Layer 4 of a small transformer language model trained on English Wikipedia (8 layers, counted from 0, width 96). Numbers have three digits each and are written without spaces.
A neuron adds its activation times its output weights to the MLP's output. To switch it off is to set its activation to zero at one token and run the rest of the model.
A neuron's activation on a vector x is GELU(weights . x + bias), where the dot is the dot product.

Input weights of the MLP neurons that the questions are about. A number n stands for (n - 500) times 0.0032.
n2 (bias -0.089): 313480426650712640495427641524446384533619324702893394533401637467500575553348406537243486443690707777700753596393581243217489365253351305238594481421398721387453379334804638317365546484213710402371433712442490430563325860481236707421212786421500356576685613646535653798398514463272514486
n37 (bias -0.208): 554452578540564673537526551435408557486441622763338619564575637373587407420524422462527503457439462597262568347470601651493576504536412681547568404447804539523295449534369481549573465406342566701444609463392608504369557302413614686703343507376492691410558639220424226255620546349381191611
n116 (bias -0.094): 453429337466448407740587413463401431391372292290487508388532258476312584586722731508627573528597448594366547655483468491399712663577340517520639384548433504526440620469468286728463203328666749448304699603455538431542242668581777783267668544657466546532297464620453539371352421188743488464
n154 (bias -0.046): 385508496507480500625582149384666686639491529435542368595385439532815567682451334550578314468357343310636362453422660279587260331452545332352592840415500716595426524440532815721630735448274592563504323488429421568511424708508475577659453492354311439452696314509492310447341367679640440599
n168 (bias -0.037): 266586594334351347595487640462390183330582462416483665697784230316426615580382577484747524599392244459492530632832359702607551520579441547733613496741463536676614661366493643297618444360553576516464848559284380425358384418588387525583712553700653551492512508309434460295567455447321272430
n176 (bias -0.087): 737557356275741445384589727388335542599539296335367461437378345568425437339421591546345515287508407625671429403756524549468434516488568443691463594449438461522644192725376637666767393569601569344273399355522508639595571422704404581298606539496550504619536681465483883594380422268420678535
n181 (bias -0.207): 584633517473409458392628534492579270500372616572321419813624489370513633428744660577758322247450642597416552464620370674450653352550339551760513436339578509650238317453340104304780387550683560488581705500403509310428388543374671623468607389714491322329404479381721532414617516179529646566
n182 (bias -0.042): 437727330679709439482671468472536641298580565316577571328396478616614257514513721443674284295451429409490584489547454476538379390580627575416577504619425383583428632444410387773504503500340645373327589742438630548510267398384360447500411486507621596654388462638463391529402387602346493580
n221 (bias -0.117): 592422698472388451527558469773784580549504674431275405496373333424516407401326480471459378507579332834455319572612658377440416696481283542526390589379500492647437458443477480386423536664427547437653397599346508368758642641436603676554640660441726468470662657277672467481338643397296436336
n257 (bias -0.088): 454516463478618351664548432754243743516517528416566511621652504369238351464660430412316612359437743419599545584391457527288676481468512395464673549616666667671249408530591645660412599328573527407649295580679369249485288676321326504251513660504334451520591445370504673728441700650314634422
n272 (bias -0.032): 435345485743653573638394471435429830422617688377294604341589623673605461598544437524477639415621451301443328504504418302642619493607627606539526460461661531310553460588608365582245780562528428433510352460456493591575322381701391591437736535478440324593633295410409490441504493549486461702
n277 (bias -0.094): 504756393397577633384364697459615351485504553353283460591676483586359588507699585411588451445293504500715636334538444483441459365493605367690253546551576620476446421398685524566583539601464636693356703481118519461440482411545555688688603434616367539696366423321732724416356384345381574526
n333 (bias -0.163): 453391413547609756417463444599586604329500496396401585554460546441581449511593330335342628424471477454507450647534537558308585625785618672551344683329525729258368396545555681397396514484660479550535479326593738554632333523467477485661496615515531427580507265133589358188492322308427605529
n355 (bias -0.213): 549562409707477265428486372631465830523495700425247532546403601392265657753697500361771403495384505583551563441372551453283510637732382462286534367440268359601573524333368305263656563434627540454356605491140442559367458616635978128479332244893471570398677408536776554294665545364537556799
n369 (bias -0.211): 505741262504645602597505649340437763302679441540787629317701556558393645352563431551605408438857852492376199528659429470487293543593617645593542368606669198274383423383366481200370560442375760461268546383377450715492165551313607536534392561731509500708761452389538375391533276461624646496
n374 (bias -0.118): 467804452406643496544377734586540525457585436535642786420408633586230392637613468410462533731481092427605407475417636338458591267442649218340536611607245676462249516665476446540516406576545754534481610705362428545385531407551512638316611477399565426454675588237570560648479447504453345400

Output weights of the MLP neurons that the questions are about. A number n stands for (n - 500) times 0.0023.
n2: 481567364423248609266435375591522586534548516633486542556429488487449519624464593257573552775791561360578484316308446571520524538600591697664329478766234365659394820658433447141504308588553361464456598472296644206445566421583463527599445334297682668512451613807541460503368504418427830380
n37: 555606576439447494595445245454580600367518380428505547644539577363292664520692634395453426404681544484579636516468490506401371425497543575602631530509416650613434443425295335604456366669491619678533543385430376490646441431639393371462452421506419462565517738497494445554352342500500534511
n116: 424431460471570497529456459596521549533291404469503544593287640546457436631526462588374503500497633365476325562542497623471390429289516414538473611465409421566549614571603490721398574566686436580492575437464475406407394616585568624406479502560372582435254500733561414444690470290522494592
n154: 349541348648481564368458545024486428536504287428640598632431587551569448549532488558464441506400431412592678408430507597484355746434548671457420623562510392515611540384449458387491533491473321437584347825483536500563624287468431491619624456621624649432668608468391506492644364572389539425
n168: 489545519585582633549491549555407616669291447287368350463580653510333607617408463479497576476500497478441558552601473333546573445497467526647387473355538401460637635743524373592549528447532484410390534619541497538402344656351488372316427560461571717459520452247408549488687387565628483610
n176: 347544433432378480565497590487477416537550741536493556472439405577494663488535477559449544506800414485485644315544528552317511616604349425489599593480482520442479390494514617534559634397603474550454537381494445576363492513387353568472444539575342564394682386559580434633570321346637357533
n181: 429515671503617311509488489431601582486414299518397474573613658368384512723573576552592438509497586647472518277547598645600293494545569523342492432472293423434625259439616583555569661469368560619511516503673434760530421375497525459473437583491349582453618411500467432437607331488439413454
n182: 492395584561483536627552489578438551581326418674420566532443492322443376297557497616445428656577608494619599598461584548570462503417500589486535564491536628636527437408500579490544391423508391557270548466718389422472450508361453573552699532703264291453561497323452474495440571400423686396
n221: 398408624509360390458439591710416582557650568535584554271606535583509356715379651388378508576510439548489451461578372378536551561570318484517578551540471459509503491410524546442689549425500690399615395485416514554474602537728537512595274573371310551433369514503370446488305447767451426478
n257: 612517434503385627374547558914497451689538506540548483421614306540460453398427538400718452538513518475417301512606347624614334491565563652412527531515555534538437398565511417690486453316660457426429588574343516430503520364397694509546397450662365457641412395366543426439435572509483526537
n272: 647503719603503448291408570211538292543320310648552651596410510440424513679516523714500549493539525489650436379397512529582280571655405470544510532360507449643337551530420651530685460357540504722545518462577317482352514417396584635730253652402590448490303810383578375568482453403347559334
n277: 326398521598561290578311440408386462497527413514503607497517480408375561382536505384705583491503509659372459583551581452465543543448435681330570531497536607623527578460426484584431397542615448338461590452491310600503525411648648413513645570660404441352668393387590448632512708556475423508
n333: 615443450432621546507459644377561433430408424500565490401620815464347380358521639609613497503719572475416623352302591447432639457570452330516406464655464442705691605475684537455613427435571400367417403600511286830679497316547402427565620485389372246470542660394400472593609462452536372482
n355: 587526564500349577299593332786477469451562631507435567671103583504358571471473614500444473701579583602592642563643500477187474437515328603827438563496547584563413680496533476527260398503496535504463616504350364306511618538416447370554291465334558677579471592630415403578404339352315879386
n369: 476699381540674538511612364511503453510726641331516558623709350592489765174490483373562447326588540527397518331474314541471804373467613281408500320283489408384453481373525405500346677659425424670546616610575666277606347527273678556553508534579488430545391431475440601613616507552358588510
n374: 380281396245525565650569503510345436595631554494560546507468582344353357417538597539454602559289371362509533434452617456490556517513605576417331448513648408469338446337323450559494327542494620622698293458480601561640651668599466554654415649594453459693482716562620571510514574550278529500

Each question names a token from some text and the token that comes next. It shows the vector x that enters the MLP there. A number n stands for (n - 500) times 0.0058.

Then comes g, the gradient of the next token's log-probability with respect to the MLP's output, scaled to length 1. A neuron's effect is roughly proportional to its activation times (output weights . g). A number n stands for (n - 500) times 0.00085.

"two", then "de"
x: 466447393489636268311392734771848358464367412350597550427418473703387498569420459480494513594397636603453617406504214563577525470459709452434447480594545463376348545414492630620244552459590394519596347422688546624257698433570540599646397340448207787469419688413425444635691369437595548694
g: 401374628435452422692567504495643442332423437592520403398696447469385510511731412596403590261398482485349521457501755629441495623618478608566329609566535605470640374676412479675341453425413444513304581501640279513928575611576533421526532375723308582533391589493273493619580463302531328360
Switching off which neuron hurts the next token most? n277

" mosque", then "."
x: 378479698348314342555451655830587270501362503370592495470526545657515413462401349704511531613582704619491629538522277436370494231444622511421591425544417670503219486625641620448422586435604368456415352493315546557383418642584567402579329493413441688392365561566489473888627235511612531559
g: 626554418210579575503449267562653484551402319501649402825396581501455546296577521496325553690312574336640520639384582400416578589414436674786323427539536512622379366417426511351532213598629531605629431535668595450451509610440611558529450401549469663303306427499406518552605457474617698323
Which neuron, switched off, raises the next token's probability most? n257

"==", then "Head"
x: 212652555598422487376569650607629521354575361449388609404528602501520580382380573734459479514497505580601285463740104428522370448587695440442441467350637599576428527416494606517404563585499244345457270493376518657341460653525630547363562397552410745744306599489316461760806378619488574545
g: 477421716582547478525541585490420529391400769413551258604522830361564574646486378549361560448550603490416455197579496442742512557427554490532371557482514497481337598465438375485301340323635511585387527359797490686562599471411571455484517483503421582855568512354673677418386539401294326376
Which two neurons, each switched off alone, lower its probability most, in order? n272, n182

" city", then " is"
x: 360460556391240368439434671737637462346435596318754552487422492645536500502349520652477435640640788643472600367528268485386386277483619400449623488500469718455176641619446616664512585414573343535545336481477542629420436623684522471422382463365465669514221557428506366755640245490601440640
g: 510536331321384569579394582612494324509613574780298308621470726414509376576331618512517384561393658522470636482722622687495567550578441612591543387430508597498359532488567530472396284481440502450514452341533634341600327451514582463589103612380226462583323452718548568528496677332570572689
Switching off which neuron hurts the next token most? n2

" Research", then " Professor"
x: 519573771607262322500476683777570427612476384479579698490336489640417654423401308520507463620450534548496466438573147588371510408483538499404631469551379691412285350669602514448478454563700389596589374362437582558257630464586622381674479356494493749457190550332517441694577284507565545495
g: 513268496515676789588479456482675434513635421513664703415595578307402533431450340318528505250548390592500467645382575115680526636469655427597370465466682473407571430502440424552597675344594443355698447522727466608577325554466512488367584454525635418705478452194334473524564471614447473439
Switching off which neuron hurts the next token most? n374

"5.1", then " (9"
x: 353511539468275265399441515766654312460538341388486516662448526717421405614362481614450335398608562638422454375583140576618364349463423486538486579506520583479496639555692648606488355608648303467551295566461591582541768538618529509769306376589332793304325633429288573503644366662581416476
g: 693628571535723519448415527410477438641603622274573335502368796449438490713499373398445514363360376453619491518674562398536695289504433407513428366517411292766510461569470509482688622577459573671556351523706483597576362640444477495271225508609591519566458153487390665553432535376533544397
Switching off which neuron hurts the next token most? n168

" career", then "=="
x: 427511510618403378403606732771528595321575591546729521444328491560442465581361586526602431546455534515428464357669200395361204209733464472569664456530516681412261379519599524471470498553640379498398366495480546551267663528623539360470446320540424687589248573581397538730555284549548586684
g: 346627412488485661343566508362421550608698516386409479523593698414575412461502599454534644708218436484472405463418446485305536611554425705591479291739358535666495504275523218514411439687540681406606432554362428552620251400530539452427520558415540565266265743605650489351644524604596618592
Which neuron, switched off, raises the next token's probability most? n182

".", then "3"
x: 186523481520412348351463598865563378429646478448472355420445387585497500540388519693516434446511542626511364366583328577525295413531499523607579567447591687767486708492655582474454424584496294374621293545424596550525792453606618557773448414483392660394363771474309367581436293604429400497
g: 464565466554424248480415680549460232471391555397414437545463644466634495454636417257443620591353494498529422448821338488606535526545567607436376599482611346614660476518647465300664351463557757424583654561546474321377787523749360491416270470458615316487440479483473502595309494507439669762
Switching off which neuron hurts the next token most? n221

" (9", then "3.6"
x: 212491511409432350616361397686652472409474529417596658524572397596491442554396502689541247538573607503399367455473270454558453420415631451550559584512501564613290683513496562706340501579514197357617228467543492477436650412734727780551503286577212726372344603604521453718623227581597542527
g: 598538464549527344475632422421630673140631470375702557442383528295392499396586274680458607560571496541286518577625438624359636626543714568393473401437355628273637643174677198667616531506575378525627394569503427417540516535589394600503571523514447404469614601299598428437559353429561513608
Switching off which neuron hurts the next token most? n154

" may", then " run"
x: 283431365414363351426625579874503567359617322456449488429562471630472549627527418669536486578486565509538443621473325615401623558479579515529527384490585640447376543642505339527582491601644322448538201418347583336570650395599500698441625235501423535437351496555310337633732247612717434545
g: 509349436483474568367362497652609443610609454477721689589383320455638486582485406514705594360417386625298387409691449409668570238333806466427594580329735555279500514435476520592543547541781563505605643589484406565297438520404543625366587453488544437320581367303357573437393522499502400762
Which neuron, switched off, raises the next token's probability most? n272

" was", then " fired"
x: 353477544551414486368472507868522634328551327452567602543365329558459443499453379544529570638659603523472287497574238486484548275525591550639498528400704789459415585497505483503352507517650337510488421448429609269372583468508578586352528279430521688718360625433335448662750274617571607503
g: 456359824391365478342449455504571325690343523446359632645638478535551446530714582575465633487309422477422486591330440594404368548393646590274228647627294558333634352462447648552463521541530620594501462552353374460555671581500530303607406506691523840488705559456398544389571493553420587290
Which neuron, switched off, raises the next token's probability most? n333

" University", then " of"
x: 495454642552293260422609579712606345517497405466621659484352301666484590457257576530387518634574560701434478342436230483416297453680548465530608628529394607628310530760563638603535369452620302418501447367504582642292654451565658467517523302362515681489135630422569395677559222565547606535
g: 574427393554546418452497717327528415439580484492361604399476492438561648653411681496429556548897336515527694580258642661409472435476225334639572615618336601414542428634464777532441653486629471355351442623368423454444583536430501376353763487492307583345562499566512543512649431442473196494
Switching off which neuron hurts the next token most? n176

" |", then " 2"
x: 394580494548451378517547517856621567411646439404577543545513386695431644351402472714516325549554622691445413464652141460548409369484549489583482510498574713565355556404507589457401347512527357373462294423352513527555628471585631702731416234522369581455398595406357469630505233646644468513
g: 457506425429615560449447299624346405571536396817563428556436625343773504373432478404600520563651460565497462357434471366703421584694496607672462280359695530465564397642523414445603446406443515529651400371627576644626471477433567534295485597267543169732727330482335607486349395650546429560
Which neuron, switched off, raises the next token's probability most? n154

"nal", then "s"
x: 498308674536449325378421520712647443424325370375627515391449659514331438514301559696592504533645627520465548507445312615430613451565437585241416465503620524505226434616516564656448394392506400725614327346556612483370722461484638700793464424469463833441112617221416402634727362604632487569
g: 428562753431665728528523574507523495336397473521731520582572629383446377540555408641458450306449402319482532448744570611447572529490369693460493622256514528399507427348372859431472447462634358607228563547509357368393452416501830517485539666508401481562639500462508602454538449624324172514
Which neuron, switched off, raises the next token's probability most? n37

"s", then " coaching"
x: 450346598563543295449490633899484521557530329376723474420579461590388588493291499642473465584488653532441457512554239444508473407481438438421537597484657576607328387438326511686426378527529284588515301303495597502325574662492638557448433395471327688558424474314382604706590281587629605595
g: 583519429573502630581485276424475457433522460266685543518434494231526499618600596313644678512550712348603454577576353278668479466535490580380443687470348506448507572520414324338430564398728625715413546571361289553569619648428502344309370297548682772604353447389573642582656498402415403624
Switching off which neuron hurts the next token most? n257

",", then " Chief"
x: 350599531566473477382548570809582537426721497389594492391410402598350467542330406640538477620592640635405454450653107590578504420593558435384531570476617490411407676539547398512281386442556403448456372484594709610357613435595659543619373420269428457688241637397373461646676207639554559527
g: 531377721539416466234538481530592417718464618551562391375543512511599919602476510537548547325618406522467447548361261531410472338367475445561489526332611532357366592288470552599441933494395450630636526384423489380558383561429694513455505501647456752490473500290604406638571561363554318507
Switching off which neuron hurts the next token most? n369

" |", then " 3"
x: 353561478551453375518541534879641591381698408421595561497494401739436601350389458683469384597561641637409416429665109469463401369512540516600490438491566596615387599461553616417281359493547336369508366486448536517597594523580582593574430296509411585542384516402379429611592278700661467462
g: 565448431579582524442478359644513506658537453640496385436507480346716474383381384421655754539658559556560372550334583596744513528430579619465493368387640413403505534511573516401395372557445390638645599332734621505534559488445491501213496694333606090683642266529287546504385323611592355485
Switching off which neuron hurts the next token most? n369

" having", then " joined"
x: 409314422523465331418539514913539527388550369372523543493483407516497504635468403452482595576413567497426383376664218610641430463396656473590580494551563753445614614486480553557426506526628289337479388397396497464539508451537531571325517253358472646630307589398324484565730326767594660595
g: 563656600555306579307520623422482183670447410173653483622569382389187453675522451519322656676549293559468442442418250580438440440535623638421381527395416679453541547635425630482376650427515659618483602536381660522318656309541574391664415529467416489557650710456516487605586568470434605455
Switching off which neuron hurts the next token most? n272

" at", then " Central"
x: 357404465495343372674480547668616644463481440591618603465443217552387586379322468670649539514572680568501344261532264434673485390697534552613599601504673667501305677437516581591500372449635172462616220441411506489437584499675666416355389338448526562578127466470553646528685354678562454640
g: 533462537648409678574561531623407268631495734559540590451614621629389757406423589500313480434389612532452229553440445559593366528544520471549345291340402576450606443588399570730369461367489770625368615424566640353391579613600588312719386583610471550197479451416555338363397655406307519562
Switching off which neuron hurts the next token most? n257

"ians", then " and"
x: 391479543624293251385608657848549388437483389486581703488516559699428672622412534657526621649540575527472636329386318502437474500511452542494396449605510602504288430505443437505404293508583268547537337260317633514358561543484737587682437201424411702446360584434445432670564297524527634546
g: 435521713574428537445411604444620581456659424434607486495395468287287731593531621364744465415599550433551763562673296819789412669635368499420690628462445543430444472403409402322263460420506411511334549355671552644349372510453539375613424461454471268439661563398520543477496383474543656421
Switching off which neuron hurts the next token most? n181

"ley", then " Ke"
x: 555407478514437382378433584744613320417465499445700602377345419533424524453351360563381540566514488551533627245433147571566498491453631631537523532499604525448321493525343544621257401516570393592582394423657650434360638427543537710845316419418487856541355562306520473619838301562664592611
g: 338513324415582704447497401627493447675527744613508431395469495323615585426512441443342216466514496571573415426401588443790274672642775365572476270384636310598529505580554444362596665398596474505553671416568623629599448526619524590597228652442602253467435436455457505415390656635428361412
Which neuron, switched off, raises the next token's probability most? n37

" team", then " to"
x: 537368516620391325369606649745542348500380495466694493613415421706471435664339505812511448618625599571589485410494205436370318302432545371564470502545547864572300418552517478488542363495519437448472299345272595604392620600685544521657452335570463743588192594452404458696512185505568536595
g: 661359620543325741416450637450504556503476538657487397337573482425236628691322518492631634396539489372636394484730437597402454380861650434335428474534592538403504743341405636473530300414417484349568520400454653343721568338555387602558234343315664532416553578536547469580493415586530584513
Which neuron, switched off, raises the next token's probability most? n277

" ", then "Following"
x: 284717562402373504566562551645480518392537401369617485538356414687376625626318418855593363498372566563391298499584211528470331368608486586694508496561559484524359446597508730530305343673471305622437360524446627719655651459538627347471561248470372705701199488405317408625711324643556547616
g: 480622711523368634438488342438503451626506604416659523379559509515753797478297536597777374624662379562506559546523374454464525285432371430397527407536449463556643540352550441484573494628540372707297421654595519598697381367553596382297445502169480445493440631379221542737478477526324602499
Switching off which neuron hurts the next token most? n369

" (", then "A"
x: 152636550464527493516595365762512501395498430503546609471533411564387581656409390663486416568634637543442394477589120502518499540530578440529517445493523686679357449543503497604314305442550274392454368390538366520430633507742705628473566310541375612489257577605397583679654181442602633524
g: 262471465413375362465378484441492558471411417483432603426530647423348691485513645575440732595522517600491205281349468574357504363456474558556495663541482469459434647561526520584601551852872586398455423397470717529372598603659540625593408721562315531457372386653505421478329667335269571492
Switching off which neuron hurts the next token most? n116

" |", then " Mar"
x: 328498516546399343428565446821662644385665429432485568430524391531397492341313447565574423653659610670411349496609149438454390315540498465549365439491654605630369655463504623434315317467534343435396359414602607642474687499530570661701536362547473630525416690406332448707644363700692467513
g: 359472462520552725380287479380588569441563482613443552258458393506382481501496397376482245487541398464444372569276559378774552475543871446621623242530517390532353490586475535544673601478539371834576589402542594685577507590457359649402380552558560488431528622362442705465254571601402711516
Switching off which neuron hurts the next token most? n369

" of", then " Kansas"
x: 280411527528269315604511684824627585587457341459614476358394332574407557423427459802569497465453666595501460367569403578550372487474673389408582574532632703486501478421632629564465450443456395416645253425589614617382779492652568404599430391349344475725197564448394431653623234658548467416
g: 351415585562605584507879418401444554354375725290465356593550686698566623509290596497408618594507414526731267575683467427620351505489460461460488517634392357573542567548533297487710422569541560636577549349391565664341391599537528539516288457333507382413333441628452541365632691373514250438
Which neuron, switched off, raises the next token's probability most? n154

" the", then " Tourism"
x: 419300511499505371464523596912586522503520443393554575464546489655390566480432447599490387585366698614435333426617097554493532408476510451477630581419679701561370501474412544707354483487526303570511382514412601510437619506487702335552437470499310422590326479292402479592618443558667509641
g: 411748469496444427521584424493588399558625439545522526635413487312319675386599293338484302472461421518412451404414445582630524567584544645560295369485625417482582426644546427379834526293413619313642472350678578575387403641455647667373547499547628460528396584352643377628633886341350563397
Switching off which neuron hurts the next token most? n257

".", then " For"
x: 226538441502471323370516619877545463421630446377520412321458422596362535540418503695449452458572568693474412368596238542459416456580510507508540527444596595686466662543611532437306412543549322336488350527456602604531670471646615528526447450403528644472283828433313404809447357607497526579
g: 447571511717539478329684649509347414599219239646600514450580490468492476279555632463504602453579575151686631524631549800415671614716312436529663449326582486493437537398463490469387458314560308298594584650398542423574524505472577539594431381527625663490316414418584449511357308584440613521
Switching off which neuron hurts the next token most? n2

" (°", then "F"
x: 246452420469284471407429669555484511274485439458452550415588612494553625637384691515566358611708531682498428316522429549327589519423742255491512485581412753532356637537513507707362315590567338499378209260420553560575658596607567571337382340835519482302401491451386402681725333508746644618
g: 499473473571400472555376363544256592412641377425628363607505407398715481433574266334531370736186376645309498425517474617655459528478650661564392489463701643569545680452608453450502430513344689343509326532397630620386338668433449668315554410465533296620618462376674681526608600463647470642
Which neuron, switched off, raises the next token's probability most? n355

"\n", then "\n"
x: 242565527574484455502597608764549595346630487262520527488473598560389608616391456636585410560421651668594386261588155451325453292531489523588418429467468595653568612380502436658378430513654406344451494526382529605543573484638594366453483395472484683621153542554384455563723270632528490565
g: 529594420566616429492492514586420526413874384422560372449580360473597468252439732602438378530564358589485480618505513483329486477461399311470454535429356559582400395507466346244525623468502582587476558695230658517679525567494479575679393346371454592367366591588572445316413924710639651536
Which neuron, switched off, raises the next token's probability most? n182

" Spartans", then " as"
x: 385417541590330335416477552770555238418367341327671594559415447738448630610203463624413577660519670544535561416367215439437298488588561356375538531593417710490249472601547499580382369429610349419566270425453610424463511663525603633651498353548546796598382533425471397670679312674511649644
g: 617530302465463502399614442529503735570618411295655206637592539389366665648449517236585435680550417583569649618744466459239663361587313536375498429389587521457399592365437381377377377522518553590442602498386637498501602417508475373547370556351554616708500318527750692323536475406698592451
Switching off which neuron hurts the next token most? n2

" from", then " 1986"
x: 366485514460424351581601554860499606511521336446483673517495327583441514547386473719631514568563685579354449329496246460481517507525540498509471632452670641535443660539619590560441312484522295415528304407464531717372433555576580504322525249311483555578111489496386454663631284710689402549
g: 552475535454559554522733364386270568474558586464606412560653639726537514482460527280499497594499536630575428514678481414477418400651382470585504586425642391623247412674619421700726302300401476421485704622487528403302562671346565369602512690670533426480532311332540248652475283508383267464
Switching off which neuron hurts the next token most? n257

" became", then " the"
x: 340475482471461431459362478829547656370567462525611567540374366635370461458424415596605466606636574539493372531555189430545503226627532476731517545385650805442427582412443467533445627419576229393521397444255572383441561542634608410296660341442522668702349614484393476799718346617545560477
g: 400418366421621511504606616379503707210461468564549456713312413394636455464445474724426509486638477397755607197670615399601676630438342424574580717581531499388682491412391643377551322449453414514478361440465471570371568510604263642481493361365675442650288445704545563559499619674399343506
Which neuron, switched off, raises the next token's probability most? n257

" Professor", then " Ian"
x: 438529622575390420523485615781597338390337493459572646423451550580412608385336475561563538548603487655585541375556302507351425333563627463566631517540449613469226510688512602463401415577747331524529355441388561824295649442613662356468456427407625617606182506446393285685593257719418370560
g: 528642406509447644655619331524343656492459544466455426436575370702464261501549501622480515485245314551443335354404533466395550440490709657277458244649622586686363575326543493452562344700576597414584517435341515607605763391594611599678277598548495243586505564413472608386317480718545550499
Switching off which neuron hurts the next token most? n374

" State", then "==="
x: 414444609542365493445512508692528347481415374344762558362425445748546633555337606584552440682505540681491436349464149678519556404580418474357642452438435608590204566688478723589476399382485403635561299353592598505375508449580576563520516215518515757496129567343582399691702284548546578555
g: 518454354637387454402514296322324504435582601471418412799450547644592574671531652529731709685252532387460544484524573581229512505464285642569546445620442620541400719353430616426337511678690387510454451478367425405588486415431338432418312448348457725622448635745604494454414558341544517638
Switching off which neuron hurts the next token most? n116

" to", then " 1992"
x: 317511469347302341605627636914549564583579339531552578384501341569391548554411504666576456548376494573457421385571328587624461414536484394549575575500621767508305583514554430537580325377521340399493371429510588597452649486568525583522471285415495492578207626488423396451806357656649385559
g: 594434378522566280539498554733470700475725736590682648355508372497470388574328317529669362496378580514325676402417501482485460537501486473611658417437499466616402517605306740446644684459597279208492563584378508380486359510416470538631709606658608340561654496406288493360337330589483553415
Which neuron, switched off, raises the next token's probability most? n116

" Record", then " high"
x: 613459465624292277559396579671598612313485387441617627382441512601493506468373420503608426535345608659546480343527287709508251402444527298526525665577429516368277403644797534578385440436614275444538338452273543616457651485628536525483475473674292787622340607419367428553664218778587511790
g: 505415491650538644593383569456549522473640763339524547367719518454426469462386577405607377533473493478361378655359498424754556548764727492388407559577475459345671610519380400632545578555226475481670476387371667309278584548698352334399334422487369424617493616600379682326368395616533710418
Which neuron, switched off, raises the next token's probability most? n277

" coaching", then " staff"
x: 632310461507436372630514580821573396463481470392650491487303560573434449443413392817631512506477692589446567449579369464376426485497514196335651517490510641410182256662581483408430552521656337474612298394498477448471616636625573583553543404449433788430234602405332447529656311644600531664
g: 341436736408555439676422472387569745471527448284449561352582373445579597723902482369584573329465365289375610550514517353527324453570490441246461620569489498546490453507510601511399659451677481628662453548306417596606319447675812384328426419343493553438566511397517504357613480589564577641
Which neuron, switched off, raises the next token's probability most? n2

" Hop", then "kin"
x: 576545620582286381437525674728493480653417270379596607592535480575349470487243287495356547467421585542438628457520160751496439575374403509490585434459565577320371573650468604579380268419554428590467425486617545610479644352713677541694446282474557755543243537271406443628806270461669496615
g: 728481540557370598534459465457361662384603400514715507384560342467538518562336497461558402302570489518356622741476728623648518552592390399530398594465641612460489586520519740514759612238323253640412468695166346448658468565484448367457324387517541444574395382299381720512557465588551484522
Which neuron, switched off, raises the next token's probability most? n37

")", then " was"
x: 336517474630405190480598607674620503394628423408566507406366390829444474465443589852532406549373589561474577347577103560451541324609553322687480537530455697563367603650572383501325431606537301586441321357454644348483631398646522578787395303334510552471386575411321545739557483653680420641
g: 702390369491479600654488625558593493414291372500357333441502414496502415710430309538437699468628301523385591485745459783497672462514691029618594529565493404272625530578533425575436607457455453642505558432555504537445604491403428440442588503279564329674485442589502627541444259603510682411
Which neuron, switched off, raises the next token's probability most? n277